Layer 4 of a small transformer language model trained on English Wikipedia (16 layers, counted from 0, width 64).
A neuron's activation on a vector x is GELU(weights . x + bias), where the dot is the dot product.
The model reads these tokens: " provide" " a" " back" "up" " to" " the" " C" "ur" "ti" "s" "s" " design" " which" " had" " been" " " "s" "elected" " as" " a" " re" "p" "la" "ce" "ment" " to" " the" " C" "ur" "ti" "s"

The vector x that enters this layer's MLP at each token. A number n stands for (n - 128) times 0.04.
0 " provide": 151, 111, 38, 12, 125, 135, 102, 157, 143, 114, 140, 164, 124, 136, 130, 123, 130, 131, 111, 100, 134, 151, 102, 70, 132, 96, 141, 143, 127, 143, 118, 117, 132, 148, 139, 140, 110, 99, 122, 134, 126, 126, 99, 153, 81, 143, 135, 124, 117, 95, 129, 145, 146, 124, 175, 121, 125, 118, 127, 110, 130, 127, 127, 99
1 " a": 147, 112, 47, 20, 130, 147, 92, 165, 115, 112, 142, 121, 129, 148, 162, 123, 126, 141, 118, 140, 125, 141, 122, 66, 107, 123, 143, 148, 129, 147, 154, 122, 118, 125, 137, 138, 110, 116, 172, 134, 125, 163, 86, 160, 100, 101, 144, 125, 98, 101, 117, 116, 162, 136, 124, 138, 139, 104, 115, 132, 110, 109, 112, 127
2 " back": 126, 136, 42, 7, 122, 159, 131, 135, 145, 107, 138, 150, 107, 146, 146, 109, 127, 146, 105, 149, 118, 156, 125, 82, 120, 124, 165, 122, 116, 114, 135, 133, 105, 133, 137, 144, 99, 97, 109, 151, 130, 112, 94, 123, 111, 151, 147, 139, 160, 99, 119, 136, 134, 109, 164, 121, 125, 146, 126, 138, 125, 148, 93, 123
3 "up": 108, 175, 76, 27, 112, 156, 129, 104, 158, 135, 118, 166, 108, 145, 122, 120, 122, 171, 126, 103, 128, 144, 104, 114, 103, 148, 127, 135, 132, 130, 114, 78, 153, 153, 144, 129, 113, 73, 120, 151, 149, 97, 128, 162, 89, 155, 127, 159, 140, 102, 123, 121, 144, 72, 156, 144, 128, 134, 111, 80, 89, 134, 128, 138
4 " to": 136, 141, 66, 18, 126, 141, 95, 180, 121, 105, 118, 137, 104, 130, 159, 112, 134, 134, 134, 140, 147, 134, 99, 71, 143, 127, 83, 144, 134, 161, 128, 124, 156, 134, 117, 137, 119, 92, 86, 127, 121, 172, 106, 129, 97, 149, 144, 128, 111, 115, 118, 122, 111, 121, 173, 116, 159, 133, 110, 101, 130, 118, 116, 143
5 " the": 130, 129, 73, 19, 113, 132, 97, 151, 110, 91, 133, 138, 100, 160, 145, 135, 140, 153, 134, 113, 133, 138, 127, 71, 125, 128, 121, 138, 119, 123, 184, 120, 148, 115, 128, 145, 115, 96, 139, 92, 128, 160, 122, 175, 101, 112, 134, 107, 75, 112, 127, 151, 136, 126, 130, 111, 107, 87, 100, 123, 147, 124, 129, 128
6 " C": 172, 176, 72, 59, 150, 123, 112, 149, 144, 129, 113, 127, 107, 136, 113, 107, 99, 226, 106, 136, 131, 137, 144, 108, 105, 115, 133, 124, 107, 137, 142, 110, 139, 112, 155, 153, 144, 131, 124, 139, 109, 152, 129, 133, 118, 128, 115, 121, 134, 65, 120, 102, 120, 134, 150, 115, 170, 106, 82, 146, 89, 186, 128, 137
7 "ur": 113, 152, 91, 39, 112, 78, 108, 124, 145, 172, 128, 88, 99, 132, 94, 128, 149, 109, 96, 127, 146, 136, 73, 114, 109, 132, 155, 143, 135, 129, 156, 122, 143, 133, 135, 134, 119, 92, 155, 125, 144, 157, 96, 205, 136, 109, 117, 130, 149, 96, 140, 137, 131, 127, 127, 95, 152, 115, 70, 69, 101, 146, 138, 145
8 "ti": 119, 129, 69, 28, 125, 109, 140, 108, 144, 111, 107, 143, 165, 172, 103, 124, 129, 105, 104, 117, 131, 138, 109, 129, 99, 141, 147, 135, 130, 164, 154, 95, 137, 160, 142, 140, 129, 97, 110, 138, 153, 136, 83, 186, 129, 117, 139, 121, 146, 107, 109, 134, 133, 158, 104, 59, 145, 134, 97, 134, 94, 148, 139, 141
9 "s": 125, 154, 91, 39, 119, 103, 135, 83, 128, 148, 104, 95, 161, 109, 146, 116, 143, 145, 130, 134, 141, 132, 89, 140, 105, 162, 130, 145, 142, 140, 135, 107, 147, 145, 130, 126, 120, 94, 143, 148, 154, 131, 120, 181, 101, 146, 115, 106, 164, 56, 127, 117, 99, 172, 123, 120, 141, 120, 170, 106, 111, 152, 84, 125
10 "s": 134, 158, 94, 38, 118, 104, 130, 83, 119, 151, 105, 87, 152, 109, 142, 113, 141, 147, 128, 133, 135, 134, 78, 138, 108, 161, 120, 147, 139, 135, 120, 111, 147, 135, 129, 129, 120, 95, 146, 144, 157, 136, 116, 172, 110, 143, 110, 104, 154, 53, 124, 120, 95, 177, 125, 117, 151, 121, 165, 113, 113, 145, 82, 134
11 " design": 149, 123, 36, 26, 132, 127, 124, 122, 161, 134, 125, 152, 131, 149, 105, 130, 114, 152, 108, 93, 102, 132, 114, 90, 127, 105, 171, 124, 117, 120, 114, 110, 108, 158, 150, 120, 121, 64, 128, 142, 135, 78, 124, 154, 104, 128, 131, 117, 122, 69, 121, 147, 146, 140, 148, 122, 124, 123, 89, 109, 121, 151, 122, 96
12 " which": 161, 117, 70, 55, 122, 118, 107, 141, 132, 123, 130, 149, 93, 121, 128, 149, 130, 163, 124, 105, 129, 99, 85, 82, 152, 115, 109, 149, 133, 112, 87, 119, 168, 119, 153, 122, 99, 83, 113, 99, 137, 85, 94, 136, 95, 143, 105, 92, 109, 92, 132, 98, 91, 120, 140, 177, 65, 113, 107, 73, 122, 118, 121, 129
13 " had": 188, 134, 47, 32, 126, 136, 120, 141, 144, 113, 139, 152, 108, 137, 142, 120, 134, 130, 118, 109, 125, 117, 81, 86, 147, 111, 133, 110, 127, 117, 104, 136, 149, 143, 147, 129, 129, 69, 125, 123, 133, 134, 52, 123, 107, 123, 173, 97, 114, 111, 130, 130, 111, 169, 116, 131, 140, 92, 78, 147, 110, 128, 123, 140
14 " been": 185, 96, 38, 27, 110, 131, 117, 133, 152, 121, 133, 123, 110, 134, 120, 130, 121, 110, 133, 113, 109, 119, 101, 66, 140, 94, 142, 126, 138, 117, 131, 106, 147, 147, 147, 118, 156, 54, 98, 129, 130, 116, 101, 128, 120, 135, 150, 109, 100, 97, 135, 149, 144, 139, 115, 134, 127, 100, 127, 112, 127, 116, 97, 109
15 " ": 135, 108, 83, 89, 158, 129, 109, 148, 142, 118, 140, 129, 127, 122, 121, 126, 128, 121, 112, 114, 135, 118, 122, 102, 90, 137, 119, 130, 157, 163, 124, 100, 187, 122, 214, 132, 85, 80, 175, 146, 127, 124, 135, 163, 124, 167, 147, 114, 140, 129, 115, 93, 111, 162, 163, 125, 108, 109, 136, 129, 118, 120, 79, 140
16 "s": 163, 154, 70, 41, 115, 109, 107, 93, 104, 143, 104, 100, 126, 117, 150, 112, 125, 147, 132, 139, 121, 121, 86, 120, 107, 152, 127, 132, 139, 116, 109, 111, 128, 115, 141, 143, 125, 101, 142, 135, 152, 119, 105, 140, 137, 139, 119, 107, 126, 33, 111, 116, 85, 177, 121, 135, 144, 117, 150, 115, 113, 112, 67, 132
17 "elected": 153, 126, 30, 27, 120, 126, 112, 143, 125, 134, 144, 135, 138, 148, 106, 120, 130, 115, 126, 88, 119, 150, 112, 69, 134, 108, 127, 128, 109, 120, 163, 140, 108, 135, 121, 145, 121, 77, 108, 136, 127, 156, 119, 145, 111, 119, 133, 104, 109, 61, 132, 149, 100, 149, 175, 157, 129, 118, 113, 139, 139, 150, 130, 117
18 " as": 131, 122, 59, 15, 107, 90, 97, 145, 134, 103, 123, 137, 136, 149, 159, 94, 128, 124, 106, 111, 153, 150, 132, 58, 148, 110, 99, 142, 139, 132, 110, 132, 115, 151, 124, 131, 154, 107, 113, 103, 128, 131, 144, 121, 85, 155, 131, 129, 121, 103, 123, 131, 146, 145, 120, 137, 159, 123, 145, 130, 146, 126, 90, 114
19 " a": 151, 107, 53, 38, 148, 137, 97, 160, 116, 112, 138, 106, 115, 151, 174, 112, 130, 140, 124, 140, 113, 135, 120, 70, 107, 137, 135, 141, 125, 140, 173, 139, 108, 139, 127, 133, 121, 99, 178, 133, 130, 179, 84, 163, 120, 95, 140, 110, 101, 102, 111, 128, 161, 146, 113, 135, 148, 89, 102, 119, 127, 102, 123, 122
20 " re": 141, 127, 57, 30, 137, 146, 116, 159, 160, 112, 144, 114, 98, 143, 119, 94, 106, 126, 108, 138, 115, 151, 106, 66, 118, 103, 138, 119, 146, 141, 157, 126, 125, 150, 172, 143, 123, 92, 144, 133, 123, 127, 120, 120, 155, 135, 129, 106, 141, 140, 132, 146, 173, 97, 130, 110, 136, 115, 102, 71, 133, 139, 92, 116
21 "p": 139, 180, 86, 42, 116, 111, 126, 101, 182, 157, 130, 106, 99, 147, 100, 104, 133, 151, 123, 116, 125, 135, 161, 136, 94, 167, 113, 155, 136, 109, 153, 121, 139, 139, 139, 109, 131, 84, 154, 117, 130, 108, 110, 129, 80, 172, 127, 173, 165, 107, 127, 110, 129, 106, 144, 128, 148, 125, 153, 62, 116, 141, 101, 142
22 "la": 122, 125, 115, 64, 138, 70, 131, 163, 100, 140, 139, 99, 108, 124, 195, 96, 120, 67, 96, 114, 109, 131, 132, 114, 131, 131, 171, 153, 142, 156, 166, 152, 134, 136, 109, 133, 69, 110, 152, 99, 148, 97, 108, 129, 101, 175, 110, 140, 142, 159, 153, 138, 185, 112, 99, 136, 163, 112, 123, 129, 114, 138, 115, 152
23 "ce": 128, 171, 79, 31, 136, 90, 113, 124, 145, 125, 127, 138, 150, 128, 104, 114, 142, 160, 134, 134, 116, 159, 112, 137, 115, 155, 106, 177, 122, 136, 123, 115, 151, 144, 116, 122, 109, 111, 127, 93, 152, 108, 134, 176, 87, 138, 93, 130, 134, 101, 148, 126, 123, 107, 209, 154, 108, 132, 144, 50, 119, 125, 122, 127
24 "ment": 148, 138, 62, 24, 138, 95, 117, 111, 141, 145, 138, 135, 151, 145, 89, 147, 144, 144, 126, 97, 114, 165, 96, 107, 115, 125, 152, 149, 128, 137, 134, 113, 117, 127, 115, 148, 159, 87, 116, 151, 140, 92, 129, 152, 127, 120, 99, 126, 127, 54, 138, 140, 118, 150, 190, 126, 120, 133, 149, 73, 142, 141, 114, 108
25 " to": 150, 138, 61, 20, 131, 124, 93, 175, 125, 107, 122, 131, 102, 125, 161, 107, 133, 126, 139, 134, 141, 140, 97, 71, 147, 129, 86, 145, 133, 150, 118, 129, 143, 133, 108, 124, 135, 96, 73, 122, 121, 175, 106, 123, 103, 139, 135, 118, 117, 99, 117, 124, 104, 119, 172, 123, 163, 128, 112, 90, 124, 125, 119, 133
26 " the": 133, 131, 73, 31, 122, 126, 94, 150, 104, 90, 136, 132, 101, 162, 141, 128, 139, 151, 142, 109, 126, 137, 118, 73, 120, 135, 125, 133, 117, 118, 188, 126, 140, 119, 128, 138, 126, 92, 135, 91, 129, 162, 124, 181, 114, 105, 129, 105, 74, 104, 126, 158, 131, 123, 130, 111, 102, 77, 100, 122, 153, 122, 136, 124
27 " C": 170, 178, 75, 71, 160, 119, 110, 153, 143, 128, 113, 120, 110, 138, 107, 100, 97, 232, 109, 136, 125, 136, 139, 111, 102, 114, 133, 124, 106, 133, 149, 119, 133, 116, 157, 151, 147, 134, 123, 140, 108, 154, 136, 134, 123, 125, 105, 120, 135, 65, 122, 104, 123, 132, 149, 118, 172, 105, 88, 149, 95, 189, 130, 133
28 "ur": 118, 154, 92, 48, 117, 78, 100, 127, 140, 172, 131, 84, 96, 134, 89, 122, 148, 105, 99, 130, 148, 135, 68, 114, 110, 129, 154, 142, 133, 125, 153, 128, 142, 136, 135, 131, 119, 91, 154, 130, 143, 162, 100, 203, 140, 104, 103, 137, 151, 96, 139, 141, 135, 125, 127, 95, 158, 117, 73, 63, 96, 145, 143, 142
29 "ti": 121, 130, 69, 32, 130, 109, 134, 110, 140, 108, 109, 142, 166, 177, 96, 120, 129, 102, 106, 117, 129, 135, 107, 130, 100, 141, 149, 133, 131, 162, 152, 96, 136, 159, 144, 137, 130, 96, 106, 139, 153, 136, 87, 184, 132, 112, 129, 126, 147, 109, 106, 138, 134, 157, 101, 56, 148, 137, 99, 134, 91, 147, 140, 141
30 "s": 127, 157, 91, 45, 123, 100, 132, 85, 124, 147, 106, 90, 162, 111, 147, 110, 146, 143, 132, 134, 145, 130, 87, 142, 105, 159, 130, 147, 142, 139, 132, 105, 145, 143, 130, 123, 122, 91, 143, 150, 152, 132, 122, 179, 99, 144, 106, 114, 166, 55, 126, 121, 99, 172, 119, 117, 146, 119, 175, 102, 106, 149, 84, 124

Each question shows the input weights of one neuron of the MLP. A number n stands for (n - 128) times 0.0048.

n11 (bias -0.142): 137, 146, 172, 172, 157, 132, 145, 152, 174, 160, 136, 52, 113, 94, 92, 129, 107, 158, 92, 145, 165, 98, 144, 124, 130, 96, 103, 98, 146, 114, 101, 136, 148, 136, 141, 90, 141, 143, 120, 145, 138, 123, 112, 133, 134, 106, 157, 106, 119, 191, 166, 136, 147, 108, 92, 166, 126, 59, 92, 50, 146, 96, 129, 172
On which token does it fire most, and how strongly? 28 "ur", at about 0.4

n97 (bias -0.084): 108, 131, 172, 129, 92, 158, 133, 152, 161, 193, 135, 70, 109, 146, 113, 113, 88, 85, 151, 121, 128, 134, 166, 117, 126, 178, 59, 121, 156, 115, 120, 169, 113, 91, 82, 89, 135, 161, 117, 131, 191, 185, 101, 107, 190, 81, 142, 149, 181, 157, 146, 195, 109, 100, 99, 161, 161, 131, 74, 118, 110, 135, 186, 160
On which token does it fire most, and how strongly? 28 "ur", at about 1.4

n62 (bias -0.059): 173, 162, 149, 165, 119, 162, 151, 112, 92, 125, 164, 148, 137, 119, 127, 141, 136, 160, 144, 143, 148, 127, 154, 138, 119, 104, 170, 104, 141, 127, 119, 149, 119, 119, 114, 141, 160, 130, 147, 149, 154, 159, 75, 61, 123, 52, 147, 69, 104, 143, 128, 94, 110, 120, 106, 166, 118, 66, 73, 154, 124, 158, 131, 167
On which token does it fire most, and how strongly? 13 " had", at about 1.8

n65 (bias -0.086): 131, 116, 155, 166, 114, 135, 153, 95, 120, 137, 65, 105, 159, 100, 134, 115, 128, 117, 148, 136, 161, 124, 138, 136, 127, 109, 124, 74, 110, 71, 110, 65, 82, 68, 117, 134, 127, 131, 134, 115, 103, 106, 152, 115, 143, 166, 154, 114, 96, 138, 113, 85, 91, 178, 91, 200, 161, 81, 156, 77, 159, 43, 125, 120
Which token does this neuron like most? 16 "s"

n39 (bias -0.126): 120, 122, 153, 162, 93, 101, 111, 119, 155, 149, 123, 94, 78, 123, 97, 159, 108, 111, 132, 121, 149, 74, 133, 162, 143, 113, 126, 102, 137, 114, 169, 159, 84, 142, 112, 106, 150, 118, 118, 176, 154, 221, 96, 88, 141, 158, 148, 97, 177, 165, 115, 176, 90, 125, 98, 110, 154, 150, 76, 168, 106, 150, 124, 150
Its two highest activations, in order, are on tokens 28 "ur", 7 "ur"

n106 (bias -0.109): 163, 123, 140, 147, 83, 206, 154, 140, 147, 98, 132, 92, 118, 161, 114, 156, 96, 113, 127, 134, 122, 106, 206, 140, 133, 97, 149, 142, 139, 88, 101, 150, 102, 87, 142, 120, 133, 155, 145, 132, 90, 180, 97, 21, 125, 116, 153, 134, 133, 159, 131, 182, 158, 123, 91, 116, 168, 88, 131, 79, 102, 133, 104, 86
Which token does this neuron like most? 20 " re"

n54 (bias -0.123): 141, 144, 145, 141, 83, 165, 121, 94, 171, 171, 140, 140, 93, 82, 187, 119, 137, 140, 121, 145, 159, 97, 106, 151, 192, 140, 89, 97, 132, 98, 98, 112, 123, 89, 97, 158, 159, 134, 144, 126, 123, 211, 115, 92, 141, 135, 230, 35, 119, 132, 150, 111, 59, 153, 153, 182, 105, 115, 122, 176, 133, 173, 95, 144
On which token does it fire most, and how strongly? 13 " had", at about 2.4

n28 (bias -0.024): 176, 114, 165, 116, 172, 119, 92, 130, 151, 128, 100, 142, 131, 193, 146, 146, 125, 125, 143, 112, 115, 143, 142, 129, 122, 199, 117, 94, 180, 136, 87, 119, 134, 118, 116, 135, 206, 166, 92, 161, 139, 128, 98, 100, 127, 119, 101, 107, 135, 164, 108, 152, 151, 159, 141, 118, 144, 152, 120, 169, 123, 152, 143, 151
Which token does this neuron like most? 29 "ti"

n119 (bias -0.048): 99, 110, 132, 124, 79, 143, 139, 150, 139, 85, 153, 148, 139, 120, 124, 120, 134, 80, 159, 113, 144, 119, 129, 138, 145, 140, 158, 99, 134, 79, 122, 76, 140, 88, 119, 179, 121, 180, 131, 103, 114, 199, 92, 116, 92, 124, 192, 128, 110, 178, 155, 149, 165, 93, 124, 115, 106, 147, 147, 103, 124, 106, 128, 127
Which token does this neuron like most? 5 " the"

n114 (bias -0.075): 158, 127, 164, 104, 109, 132, 147, 118, 105, 136, 89, 113, 134, 170, 94, 167, 111, 85, 163, 101, 136, 106, 191, 205, 109, 148, 123, 114, 107, 180, 98, 72, 153, 87, 84, 117, 127, 123, 119, 155, 125, 122, 192, 150, 157, 93, 140, 128, 162, 197, 159, 155, 134, 80, 68, 127, 89, 76, 175, 128, 121, 166, 191, 132
Its two highest activations, in order, are on tokens 29 "ti", 8 "ti"

n78 (bias 0.044): 136, 112, 129, 135, 139, 125, 178, 114, 135, 132, 123, 141, 197, 138, 125, 118, 129, 102, 134, 107, 156, 118, 115, 137, 90, 133, 104, 115, 112, 105, 127, 111, 122, 124, 115, 112, 136, 145, 132, 126, 158, 124, 110, 122, 97, 130, 150, 87, 92, 139, 114, 96, 119, 124, 124, 154, 100, 143, 157, 115, 141, 88, 97, 138
On which token does it fire most, and how strongly? 9 "s", at about 0.53

n23 (bias -0.031): 130, 125, 123, 129, 125, 132, 127, 124, 125, 127, 133, 130, 127, 128, 131, 128, 132, 131, 124, 126, 128, 129, 130, 128, 126, 129, 127, 131, 130, 129, 127, 126, 130, 131, 127, 127, 126, 134, 128, 129, 131, 129, 128, 129, 133, 132, 127, 133, 125, 130, 127, 129, 126, 130, 127, 130, 129, 128, 127, 125, 131, 133, 129, 124
On which token does it fire most, and how strongly? 0 " provide", at about 0.025

n100 (bias -0.180): 147, 110, 125, 139, 118, 156, 143, 117, 211, 172, 110, 144, 123, 93, 103, 119, 158, 106, 107, 124, 146, 135, 197, 145, 152, 91, 132, 60, 48, 69, 94, 151, 135, 148, 97, 111, 145, 151, 124, 166, 159, 140, 150, 92, 104, 171, 123, 121, 138, 148, 195, 184, 77, 112, 150, 147, 70, 161, 213, 218, 133, 120, 100, 115
Which token does this neuron like most? 2 " back"

n43 (bias -0.092): 132, 129, 126, 129, 128, 129, 129, 124, 125, 124, 132, 131, 125, 129, 127, 130, 126, 132, 125, 126, 127, 129, 128, 125, 128, 128, 128, 126, 128, 133, 128, 128, 128, 129, 123, 125, 125, 129, 127, 127, 129, 131, 126, 134, 131, 133, 128, 133, 129, 126, 131, 126, 129, 129, 126, 126, 127, 131, 127, 126, 132, 129, 124, 129
Which token does this neuron like most? 2 " back"

n46 (bias -0.086): 115, 58, 144, 188, 132, 149, 174, 126, 168, 107, 128, 104, 125, 94, 184, 125, 142, 160, 146, 176, 154, 134, 139, 130, 129, 103, 115, 74, 152, 131, 88, 84, 139, 96, 131, 88, 182, 148, 59, 105, 129, 170, 90, 52, 71, 80, 127, 85, 123, 139, 127, 151, 122, 183, 163, 180, 175, 136, 108, 111, 151, 102, 98, 140
On which token does it fire most, and how strongly? 25 " to", at about 0.59

n123 (bias -0.015): 135, 125, 119, 130, 119, 134, 127, 120, 131, 132, 127, 129, 125, 126, 132, 136, 134, 132, 125, 127, 117, 134, 134, 123, 137, 126, 129, 131, 130, 138, 129, 124, 123, 136, 129, 132, 124, 139, 125, 132, 138, 132, 135, 135, 130, 136, 126, 135, 122, 132, 128, 125, 126, 133, 126, 127, 124, 125, 126, 126, 129, 132, 129, 135
Which token does this neuron like most? 0 " provide"

n93 (bias -0.088): 122, 137, 153, 142, 150, 128, 143, 109, 174, 128, 122, 125, 79, 125, 150, 182, 151, 189, 135, 128, 180, 104, 138, 140, 90, 133, 143, 136, 125, 73, 141, 134, 68, 124, 80, 130, 147, 121, 122, 190, 153, 123, 121, 96, 128, 163, 135, 141, 114, 140, 87, 157, 67, 151, 170, 127, 99, 181, 177, 181, 156, 107, 110, 78
On which three tokens does it fire most, strongest first? 2 " back", 24 "ment", 16 "s"

n96 (bias -0.014): 117, 98, 127, 137, 149, 139, 114, 100, 163, 142, 140, 94, 150, 110, 154, 152, 123, 125, 128, 187, 116, 170, 154, 113, 114, 149, 139, 145, 139, 127, 95, 106, 121, 118, 123, 101, 132, 127, 100, 163, 115, 113, 138, 117, 126, 162, 156, 155, 133, 136, 151, 131, 121, 170, 85, 74, 148, 170, 157, 127, 117, 120, 87, 80
Its two highest activations, in order, are on tokens 30 "s", 9 "s"

n116 (bias -0.139): 121, 130, 127, 142, 141, 157, 146, 90, 168, 184, 168, 121, 120, 97, 94, 214, 132, 107, 136, 88, 152, 174, 136, 175, 128, 122, 152, 149, 35, 132, 167, 72, 108, 125, 79, 98, 167, 137, 98, 184, 111, 129, 137, 104, 160, 86, 125, 146, 184, 168, 172, 149, 165, 144, 113, 144, 85, 81, 150, 166, 95, 173, 143, 147
Which token does this neuron like most? 24 "ment"

n125 (bias -0.043): 99, 160, 164, 146, 90, 167, 100, 130, 121, 137, 112, 67, 91, 105, 146, 104, 112, 146, 113, 188, 178, 171, 101, 114, 110, 122, 76, 143, 115, 128, 160, 167, 98, 95, 83, 133, 139, 200, 102, 113, 114, 134, 93, 83, 102, 132, 105, 132, 183, 125, 157, 162, 119, 92, 149, 150, 179, 165, 158, 121, 118, 110, 111, 150
On which token does it fire most, and how strongly? 25 " to", at about 1

n71 (bias -0.021): 116, 150, 149, 103, 123, 149, 112, 112, 120, 164, 145, 153, 140, 136, 134, 124, 118, 92, 145, 123, 151, 124, 139, 124, 130, 180, 57, 124, 119, 161, 107, 79, 100, 156, 84, 146, 140, 159, 85, 116, 111, 104, 144, 137, 134, 130, 172, 83, 103, 163, 127, 111, 110, 114, 129, 178, 100, 123, 112, 166, 219, 133, 146, 148
On which token does it fire most, and how strongly? 4 " to", at about 0.53

n13 (bias -0.041): 121, 82, 140, 119, 74, 114, 150, 122, 178, 126, 73, 141, 113, 131, 105, 171, 93, 71, 140, 117, 110, 108, 158, 119, 112, 123, 83, 101, 148, 128, 89, 106, 170, 71, 141, 161, 143, 130, 145, 130, 148, 155, 192, 105, 136, 174, 118, 92, 131, 142, 119, 152, 128, 110, 115, 125, 159, 146, 121, 124, 118, 154, 115, 116
Which token does this neuron like most? 15 " "

n68 (bias 0.001): 96, 128, 139, 104, 128, 123, 110, 152, 159, 120, 146, 159, 117, 151, 148, 163, 147, 85, 140, 149, 129, 140, 155, 135, 98, 142, 150, 167, 83, 142, 95, 96, 142, 57, 96, 136, 111, 179, 99, 136, 115, 175, 116, 115, 116, 103, 149, 148, 151, 157, 150, 95, 144, 168, 131, 158, 123, 131, 115, 125, 123, 106, 139, 131
Which token does this neuron like most? 1 " a"

n103 (bias -0.077): 111, 100, 143, 171, 112, 98, 159, 184, 178, 143, 102, 171, 145, 144, 164, 111, 150, 145, 121, 157, 162, 59, 126, 168, 131, 98, 118, 197, 102, 157, 170, 136, 42, 127, 123, 131, 82, 153, 178, 116, 109, 98, 156, 120, 153, 163, 99, 148, 163, 129, 110, 144, 104, 172, 105, 144, 89, 178, 157, 179, 140, 133, 103, 74
Which token does this neuron like most? 22 "la"

n22 (bias -0.091): 162, 37, 141, 119, 120, 173, 124, 127, 149, 114, 112, 121, 133, 142, 137, 122, 174, 133, 203, 191, 175, 150, 129, 127, 144, 136, 115, 119, 103, 152, 158, 50, 157, 134, 133, 173, 156, 131, 131, 127, 110, 149, 174, 117, 116, 101, 135, 143, 128, 140, 132, 149, 95, 80, 130, 94, 121, 142, 146, 102, 133, 126, 132, 120
Which token does this neuron like most? 4 " to"

n33 (bias -0.042): 158, 90, 181, 126, 103, 96, 109, 120, 141, 142, 104, 147, 105, 139, 88, 139, 188, 131, 125, 137, 175, 116, 136, 113, 156, 127, 156, 137, 121, 90, 101, 52, 156, 84, 114, 148, 155, 160, 122, 147, 129, 133, 130, 71, 161, 146, 116, 85, 103, 161, 190, 122, 146, 176, 179, 172, 130, 102, 112, 129, 134, 103, 88, 100
Its two highest activations, in order, are on tokens 12 " which", 14 " been"

n107 (bias -0.026): 106, 91, 129, 137, 46, 133, 87, 110, 115, 125, 126, 144, 154, 146, 177, 118, 153, 116, 183, 121, 132, 73, 111, 157, 127, 177, 155, 104, 138, 119, 113, 99, 109, 77, 82, 128, 157, 131, 63, 119, 178, 132, 130, 102, 84, 116, 156, 83, 102, 128, 133, 120, 83, 109, 110, 172, 129, 153, 106, 141, 127, 123, 119, 157
Its two highest activations, in order, are on tokens 16 "s", 12 " which"

n32 (bias -0.066): 90, 83, 131, 141, 117, 163, 141, 144, 118, 115, 123, 85, 189, 113, 143, 109, 105, 107, 114, 189, 151, 125, 199, 118, 115, 135, 126, 113, 110, 150, 143, 119, 96, 144, 139, 60, 160, 159, 162, 98, 72, 170, 110, 139, 150, 96, 170, 84, 85, 136, 93, 111, 133, 138, 76, 146, 107, 104, 109, 166, 110, 67, 119, 155
On which token does it fire most, and how strongly? 19 " a", at about 2.3

n83 (bias -0.033): 136, 139, 138, 146, 93, 129, 133, 151, 135, 109, 72, 161, 116, 103, 150, 169, 140, 159, 113, 152, 130, 105, 189, 141, 171, 138, 127, 148, 90, 123, 27, 145, 129, 101, 84, 126, 157, 183, 162, 116, 129, 170, 146, 86, 123, 78, 149, 107, 132, 116, 133, 124, 94, 114, 168, 96, 145, 105, 125, 100, 135, 146, 141, 109
Which token does this neuron like most? 6 " C"

n2 (bias -0.020): 134, 128, 126, 130, 124, 131, 129, 125, 130, 127, 129, 131, 122, 127, 128, 134, 125, 131, 128, 127, 126, 131, 130, 125, 128, 127, 129, 127, 128, 132, 128, 127, 124, 131, 126, 127, 124, 131, 124, 127, 133, 132, 130, 136, 129, 133, 129, 131, 127, 127, 133, 125, 131, 131, 126, 127, 126, 131, 128, 126, 129, 129, 125, 134
Which token does this neuron like most? 3 "up"

n76 (bias -0.020): 129, 141, 141, 110, 102, 177, 105, 116, 139, 151, 108, 113, 163, 109, 75, 151, 119, 87, 164, 104, 131, 120, 124, 136, 173, 119, 113, 135, 66, 135, 119, 110, 132, 115, 112, 141, 152, 126, 134, 124, 119, 161, 182, 159, 115, 137, 164, 81, 119, 115, 176, 139, 109, 157, 103, 134, 107, 91, 117, 151, 166, 161, 133, 64
Which token does this neuron like most? 17 "elected"

n86 (bias -0.088): 62, 105, 159, 131, 108, 152, 116, 124, 105, 139, 96, 92, 133, 116, 114, 162, 123, 167, 144, 152, 200, 127, 121, 126, 97, 126, 150, 70, 121, 57, 105, 134, 115, 122, 135, 89, 124, 125, 134, 156, 175, 184, 148, 126, 96, 94, 154, 167, 103, 134, 122, 169, 37, 138, 148, 144, 132, 69, 118, 169, 133, 82, 141, 109
Which token does this neuron like most? 26 " the"

n110 (bias -0.100): 123, 50, 124, 166, 110, 77, 139, 126, 123, 132, 145, 132, 69, 106, 133, 152, 155, 92, 85, 111, 147, 116, 126, 138, 164, 134, 148, 159, 130, 123, 163, 138, 76, 121, 139, 140, 146, 140, 160, 170, 121, 149, 152, 117, 146, 163, 108, 90, 193, 145, 148, 144, 184, 116, 138, 128, 59, 103, 141, 118, 127, 156, 99, 76
On which token does it fire most, and how strongly? 22 "la", at about 1.3

n108 (bias -0.067): 118, 115, 166, 137, 106, 114, 148, 148, 106, 150, 140, 129, 145, 145, 88, 111, 110, 96, 161, 118, 151, 113, 113, 153, 116, 158, 70, 111, 128, 125, 137, 121, 153, 140, 57, 109, 158, 125, 104, 138, 169, 170, 125, 130, 56, 155, 166, 117, 97, 173, 114, 146, 168, 107, 116, 133, 148, 154, 94, 76, 144, 97, 188, 123
Its two highest activations, in order, are on tokens 4 " to", 25 " to"

n101 (bias -0.101): 164, 28, 156, 146, 117, 125, 100, 143, 120, 123, 106, 104, 123, 165, 68, 147, 91, 146, 188, 126, 167, 143, 124, 107, 109, 133, 101, 110, 109, 88, 126, 128, 147, 105, 99, 159, 153, 145, 153, 175, 107, 180, 86, 151, 108, 148, 141, 105, 97, 143, 107, 134, 99, 118, 115, 189, 108, 120, 140, 163, 133, 58, 150, 99
Which token does this neuron like most? 19 " a"

n120 (bias -0.134): 125, 81, 167, 144, 26, 175, 119, 151, 146, 124, 98, 60, 93, 138, 151, 123, 61, 85, 100, 111, 179, 162, 113, 118, 163, 29, 83, 142, 141, 81, 131, 89, 85, 106, 119, 181, 216, 178, 117, 154, 97, 148, 217, 99, 121, 147, 94, 157, 167, 145, 106, 175, 143, 93, 106, 142, 162, 127, 146, 87, 123, 124, 99, 125
Which token does this neuron like most? 18 " as"

n17 (bias -0.113): 126, 122, 132, 165, 119, 100, 129, 144, 146, 167, 79, 78, 100, 115, 136, 167, 108, 130, 128, 131, 166, 85, 204, 109, 169, 114, 111, 93, 91, 95, 153, 141, 120, 88, 141, 112, 117, 138, 115, 190, 117, 203, 129, 124, 120, 116, 194, 105, 129, 143, 194, 144, 94, 167, 92, 174, 129, 45, 132, 173, 149, 124, 120, 107
Which token does this neuron like most? 13 " had"